Layer 7 of a small transformer language model trained on English Wikipedia (10 layers, counted from 0, width 64). Numbers have three digits each and are written without spaces.
Take only the direct path to the model's output, skipping the later layers: a vector added to the residual stream pushes a token's score in proportion to its dot product with that token's output vector.

Output vectors of the tokens that the questions are about. A number n stands for (n - 500) times 0.018.
"Jeremy": 492491519433567496484533491477503463512445519469459530407544491493521451509494485546509526476545499519476495492531557521515525459471489546549483511518539491480489469440535443462508536453556562
"mortal": 451497492483540431499567539453509443485446530428511447487548522528488498508460499533449495504561488526509517503502522523503530460465504503568509508549551511494513449407563466509517547446515493
"I": 381483445225681192587662542421551325452416598390503425277691543586550396679440434540300972416628349712374657557657639535557610454426353539586404532619587371381548405432569338518458588272614628
"door": 488478499476540459488529529484477433521463581476571457458527543502503461487512532576462523460517469502486548503544493525522566474501522509471462507591503471445475489518485516512483453464461520
"iving": 476516507494518492520565496482510454466467479428452506439566584507464513503476529489511520514573465554508512500564597498527591509442398517474509507539543471463478463472487445518487498520431500
"Reception": 546490451483520423465547538438541506507476501483452507436551515537483443510495498530463535525562472574507521494547525503480497496451458557558479504508506496394516452516536495511450565437530510
" officer": 485550525480528476482515450426546467480468500476513514431538492554497499545486476540460594496465463502449488487526533514432516567502504486539518501564555432480493520450502472516510507477497543
" Festival": 496548492477542435477552567527481479505489533499457486496546524507479500506444455530462585429523439583490514517524473495496551498502525459468484500471507431432463527514540476528475511499521560
" Vegas": 490466426451515456575533513481464437498440603483503484397554561447508500572436450536413535466545451567505535545566582470530501519501489553488497498509529518453514512474531463481422501450509597
" pm": 463491472475537405554489522526495525505468534477474450444546550512451518592473463521439621477497485534485538540497570531542486473457472533467473507505490486485516543531495425516467493448527512
"allowing": 474526479445519455527494542508525490511451482384503512444538526518485455487512524512474536505549513517488493514497552550519491503468396510500480509593585500457562425508504472476533517453484534
"плъэ": 381483448229681192587662538424551324455416598389503425276691543586550396683440434540300966416628349712374657557657639535557610454426349539586403532616587371381548405432569338518457588272614628
"z": 381483445225681191587662542421548329455416599389503425276688540587550396680440434540300967416632345713378658557657640535557610454426353542587403532620587371381548405432569333518458589267618628
" sufficient": 508522486469530472548538500476526455490448466428506476454523527552530497513485520532498574529483488501514528518493575508527483475430426517514515505516515504486482435486530488530506519407491532
" University": 485506521510538498484496529554516496541494509489474526482525524536497529528489422465448519496546438496473500498527550496528486483506494494504479498471504438497433469521506468497475559521516502
"neath": 405433461442599483534515539476515416513483490452519493463517610505602479529514561533456610507545513526448543493513524528495499496512446511501556506541499517400426387475515430537488459439526550
" museum": 464553466506571473481538548494467449487457509488521508477503503533492507502437479540481614487501473548503532487548502483496491516481503547527444505510530414453435514533521445498509513486481538
" morning": 519485471501547488527543522524479423530470555399475476435509537453461501514505553548456581507502480563512498531520516470519535550504495467527492508488536484472510492493482408465482510435548513
"songwriter": 483515449424534464461556555452492444530465509519486462399582535536569442535496451588479528458540499568452458520503552565484499495492457523555429515556550416465497484475518492424533561475495559
"ison": 483488449432520452476568458510450474493435543522520516495525515562436480542530478567420504501521498565431475485528606509571543494435457548519549506587430474504442449454546459568486503504521489
" Manhattan": 494513433500568501521508512510473461497440553476485490448520531511478465526473451543433563488548441524497519508560539533528522492517467544498479503518508472473491532492472454527490473480498534
" painting": 473499472473599510458535516476484485493473549497517488471496540562501478472424512508485580498529473543496476503517548517459537504486484530494480503519517424449502512510521456515476497468495536
" listing": 556451502501493457461525539450479433512528471506521510416541502483577461520493567517485615498507457568541545503555461543501558539500480541508476505468521409387490520492474470507448564418467506
"arian": 529592472441498471519609482461509463515443460513501457486569508561479490523493489535456525524506422520458484484550569473486555508492466492587495508543535446501440469379529482553546503470495482
"(": 381484445224682191588662542421548329455416599389503425276692540587551396680440438540295967416629345713378658557658640536558611454426353539587403532620588371381545405432570337518455589267615628
" Oxford": 444494479499575492520516511491540499502468531466515501425512543545465481518479462473472547469543473498475521513506537542526516502493487524501489502485513508474453510483502458507510497504493520
"called": 481538491439611411521529482476466357486399518422470484425508609546621479598507528506466550423526552604540470520610506502465526490427401475542542504562589491464506498398569456490486480445553465
" chassis": 466488478469514470477531535417473478481484557478525464445517541521538460538487516534476587469502444592429548520556549499484488552492460528553504504515537458476499488528487488422469500441507563
"dorf": 485472519392534501547509474531523444495481529477533495483527560528516505475464453478460555498501484546494559510545539506495490524476518500516429505503543489497402486451549456523432517465567539
"cycling": 421527470454509426542519465479454467511459561438564510488558545503528464510498448525437521515523455584487509533542543527520522481503522533531468510530494461469464459519538504471458509427495592

Output weights of attention head 1. The head adds the sum of these rows, row i times number i of z. A number n stands for (n - 500) times 0.0009.
o0: 335590411414563593504228468401448439191392475662506650520879286650406765663376495612734604430366809280562464498253758621469331301349269420501625407450457683461550637505601342521537811301572595
o1: 595206314315347404556590637358616623575508515548669419239614489588422531349395517609315688332544529420495419422589326443519448568552648669680587529413446583387697481461326674483328347693559846
o2: 380399490369696528655433569519489179655559441556647503535339644314285637518557323497521302561404568396299667267479340572579612458727493376471633964390576428562628472537466514430623416598609380
o3: 351409504521089503665474610623286486522384679380414723411493506561895437379695393631614298514335577479420783421669397574730343371509194669600507203650432442338547416565514458628542376621634578
o4: 194762411191597402679613393617564373444630649540662386697541255504558453561426334293477567347585658561210657638386335502649392558682636416221320659523580665809422652375166605450286523824433516
o5: 618355487514513599631536543228516440349650255446573518548650354250720340706403805711347441554644435557391642534604421454372704436413476447654357444637501398553675550312686619226468650431376349
o6: 360563272347602407688556436628642464452530673339370744471528609327694943747627522357281703372299327082351687644561550412434323651466520353486483515607397565705502402432641626590372441527457385
o7: 564493313348566490658408353605544440606507404581388617491383410526589506439452520400544584719637463364907641364688523404403542491510404577466340942357292457687512772256498550560347667466210245
o8: 534758559299240411135566674264774442564392414671627575493636240528613557626620521491587443400347655472353229368203555652287551736533506513762571774572339338397605335411574707372581472538466525
o9: 565761549716531634588763532534265504345601402530229545308469427541323438628529492470551509390668340560560213533613586376767369336549575430650440561305328635410591530653334897423340362420502496
o10: 433559355310401613556370601602348593514321501426564689435515606334642172437609491346839617494510767556591336590301605459467594414269286401419792768505655694429787178458530448573417525435338634
o11: 657623314737690675617440407516235374337480513379320263646241471468555568310353750601466431487499481533593610371305697537490658577522525338687599383353337808435781488509336431529549537526501562
o12: 633438386394636545358699468630336542802509495281608548663362486546600551660555590579314578381499364421414229610462625601549456446524404513321543269514572524290547493320651524625512417445360777
o13: 548381477163324478578098364632446306503768521676026683631431398314621448668244567619654607295488695679394481818603515317580612540566633484292499444415412540709659732659343422376505489757644243
o14: 331605623598538139664632557641191448706385490649600580489525464622631701522382386438636353548425497513664442724588387608347409263505317554451498445571543265434555428361530055743545681814395383
o15: 515392700286199265691431290707448682836687390306324516504495328631436275472734625452425482610423585449574544579537484516537303322434498579395537913543460452304457602785495573558325524269641641
o16: 532323573355520402567647625569504371411384536665429461391403370478540129404573666672574635214615713234695374594486589432365373691358253342476426750699516363361384704766330582526547806461686583
o17: 476346554101664460383467329391639460349518632645492705526490434612501322527597482396465330681606377309487590317527580532730581419612517531438413176549850568404610330450293471825904689440521376
o18: 316397529333605631606451419559558641568489547305508610805743351295280462693656469342442646228515569596616405597472443382376357561699318447547766385629601449345394658299557258593648449584461563
o19: 414624659375540571670457491673746335588368364410278492474447469711658337562240626493583472363434607483530871296440539604387538460489379363563686136523356444642573452348322701795351442416692656
o20: 606252633565542537649825534476501501571465593627526355578647471527676384482363512479675220693423624524561492479308402273357426556236155437417780832468467481533638491443282357800324406483589480
o21: 671468226568419436410690367503388436579511525395560469458601668470530564390603510566258541263565506636757603431414445553619421386526554757216490815427549407514674436656285374801381243448565496
o22: 395466470338440500516486462346523345679483518432599445244640392565222410542601470409461484702590749769615445775265427533339395675519602713581562222465539668548731482554504582656523421250397330
o23: 473597416591270788552503251497424838551680404444466627130391255571468232831455496557519384563503574247599515328423647467675337461142347370638604748642578703660473480549629555442489631581436302
o24: 455491428428397375566486434487471416188537359546657587816384505712333241445272655585404351625489257680778616377545425367790538536531735453719153734718518427683448495483630395656392407445395553
o25: 810764290304730567464513553555407704595270457472555285275519439658386572624375519408375273559459461538299272316673546633533306582382593715494513294639615559341535350591737536421702379491634589
o26: 500333558380562683354459540613273533691373697461351704492729515345579437466220420772759281658559849318417531777325929402609440457421390313373394627603769455476241360306384496297592511446613583
o27: 492789429662538186605541528621653692584589434179470454556457706539742382224527723488414500378440387615341484503725548584559365600501275371437765639367384324465636524756525445444461521292249374
o28: 312462555545567659486386371275686717363331395528496569589649185348480450696591397664471462415631433707300482414583696723604366657406540410506448693311469561300441479724268528533654576467423588
o29: 674555464565551312498405329250448456763510527407771377664559620414548482423410414739744697686459348577403520523354408426444310629592394421594334614664420411551503645643289614374601461447372404
o30: 377556501513545439501731457506509435532443517713420648450429689475453469463436553325621757564398876652285402411434658499628561486481511465400345266440533534224569548499402418519230375665625639
o31: 593813445521294473551617331472576622749313230484358509418410302432341422467634585606603444466452523206637380540705785511681748431577563430510364464828278640761295501460595514371502461352339516

Each question shows a token from some text and the vector z that the head gathered there. A number n stands for (n - 500) times 0.0091.

" fire": 704502432541450599485404690438511484459456425414546439455576543435509463468602778330686456624625
Which two tokens does it push up most, strongest first? "songwriter", "Jeremy"

" film": 326597555553427561419317590483570575544498313400354449405594443521518365513604432576582607589340
Pushed up most: " chassis"

" NY": 450418582496509308506474411439386444489496534478392529533561440526657388412606682508470615535451
Pushed up most: "dorf"

"went": 384460419534512319635352384610432572603509436406360474457538434450518388339539530533443453545406
Pushed up most: " Festival"

"rated": 551419465475539210415552328539296587465472588453443537459615309465522369426639477475516372628601
Pushed down most: " listing"

"\n": 450454480486415440440463499448454481589471404543493585509555525533593495490501567534532606513553
Pushed up most: "allowing"

"z": 641475489524395398518282547503526368540525341466267758514628464442608563230762884175701488611372
Which two tokens does it push up most, strongest first? "Jeremy", "songwriter"

"d": 599508494496418588490390654383525445457494322371493483498523507508467477489610736332704498566577
Which two tokens does it push up most, strongest first? "songwriter", "Jeremy"

"s": 442440463565407436471475405478493514653486504468384574518561529511600543482601671391481488603571
Which two tokens does it push up most, strongest first? "ison", "Jeremy"

"ed": 459440445417416528289453351448486614456517535454246579406456542619565320520569447523503530536352
Which two tokens does it push up most, strongest first? " painting", " listing"

" Queen": 435440462560411430478466406472504504667494505454380586530552539515592541478607678388479483609551
Pushed up most: "ison"

"ik": 663485474528394435501261542478529326533512355440298760526589436444584581267762916159720456589409
Which two tokens does it push up most, strongest first? "Jeremy", "songwriter"

" employed": 574457476591440519535444459405519619428410550418481448430605541446469546525636524496405399539521
Pushed up most: "called"

" from": 372516475586458492416497403444396616513450374456301612386577471492531394659537431478387465511523
Pushed down most: "songwriter"

" hand": 506395453387488634280477379420418577407521652613260593370325464745600289611635427542545670424418
Which two tokens does it push up most, strongest first? " listing", "cycling"

"1": 518503391421582383454636432575552598603594599392470474564470395532590465343490493560486536517477
Pushed up most: " pm"

"om": 446585398596515481511334398519307636591384585334437538481557380449504378518570459437429468533474
Pushed down most: "allowing"

" to": 473483443510386506525458400468447482481401505553453492476531488489647532537593558395407451480432
Pushed up most: "mortal"

" Museum": 625464450486500258479494253563431562559535563419476497507553400559487409443645613509484443696486
Pushed up most: " pm"

" Whit": 341469483588453316419424369417489427702505503495350643627525576626610325444491584441508441633420
Pushed up most: "neath"

"U": 565420514465528307488457354559326525516565560424481505510584297468491341397607517516490447588490
Pushed up most: " Festival"

" color": 405611568492454570516350608420380434604410453477441607474512369528625312544617322549417538485503
Pushed down most: "iving"

",": 379491503543466453457480466509478491642463423565443482511595406536636477526586577498524539570639
Pushed up most: "cycling"

"ant": 400536346539387470505449470486408472531362542473470602433553378414561442452483550464420536545653
Pushed down most: " pm"

" effective": 406528342514468517479549270635346607556456477588573591559520441447557595591599636458359383433595
Pushed down most: "neath"

" A": 373626400514477586328478371555308624553449480464314566334487468475534465562657471423452464559469
Pushed up most: "Reception"

"2": 517473471430498314463553333559394586530570633368494507515506474574478336400541505499560482616417
Pushed down most: "allowing"

" for": 421469504589433520502463409494410580515396429422341563387588461459509506614628493534456470511548
Pushed up most: "arian"

"-": 484468357469376528443511306498546588570465427260256602478565474475492407458467558450540440534505
Pushed up most: "iving"

" War": 628492375400463415360412367554508630588466482428565424569554449498490470509639657468554464667463
Which two tokens does it push up most, strongest first? " painting", "Jeremy"

"4": 486447460469461447455458357493410593574557597429396501515484402532559364452563497519427547519495
Pushed up most: " Festival"

" using": 508530353577455555372436453455494669469387437390456507437658505416502494608582540439421431473526
Pushed up most: "mortal"

"ent": 410665379539420414489476391660342468615275535367302709466437350546629401594712260446576358633521
Pushed down most: "called"

" well": 451515352609441509459518488417401557644491509395395552562617458455559399515525587462442494466575
Which two tokens does it push up most, strongest first? "arian", "mortal"

"The": 378502476546419465456452478456409485589426495506462571461539511494596465520511539491446581488555
Which two tokens does it push up most, strongest first? "door", "arian"

" ": 089497390492324482491560284539371566450417528676389430480468431515592588482549455525205442548478
Pushed up most: " morning"

"6": 226511425486370493513531428472392556485401581588387442429518436544645437484550393542269540486480
Pushed up most: " listing"

"ten": 368580599541465500540445610449363534463360450451383494278661423495560347549554374463349528443494
Which two tokens does it push up most, strongest first? "door", "arian"

"ney": 420458526561460443462490425463470460644393502514423555526573439527622474532584599461511515582610
Pushed up most: "ison"

"del": 663495496550367427499267521494528342533499361428284793522594455455602580278800934093724462599382
Which two tokens does it push up most, strongest first? "Jeremy", "songwriter"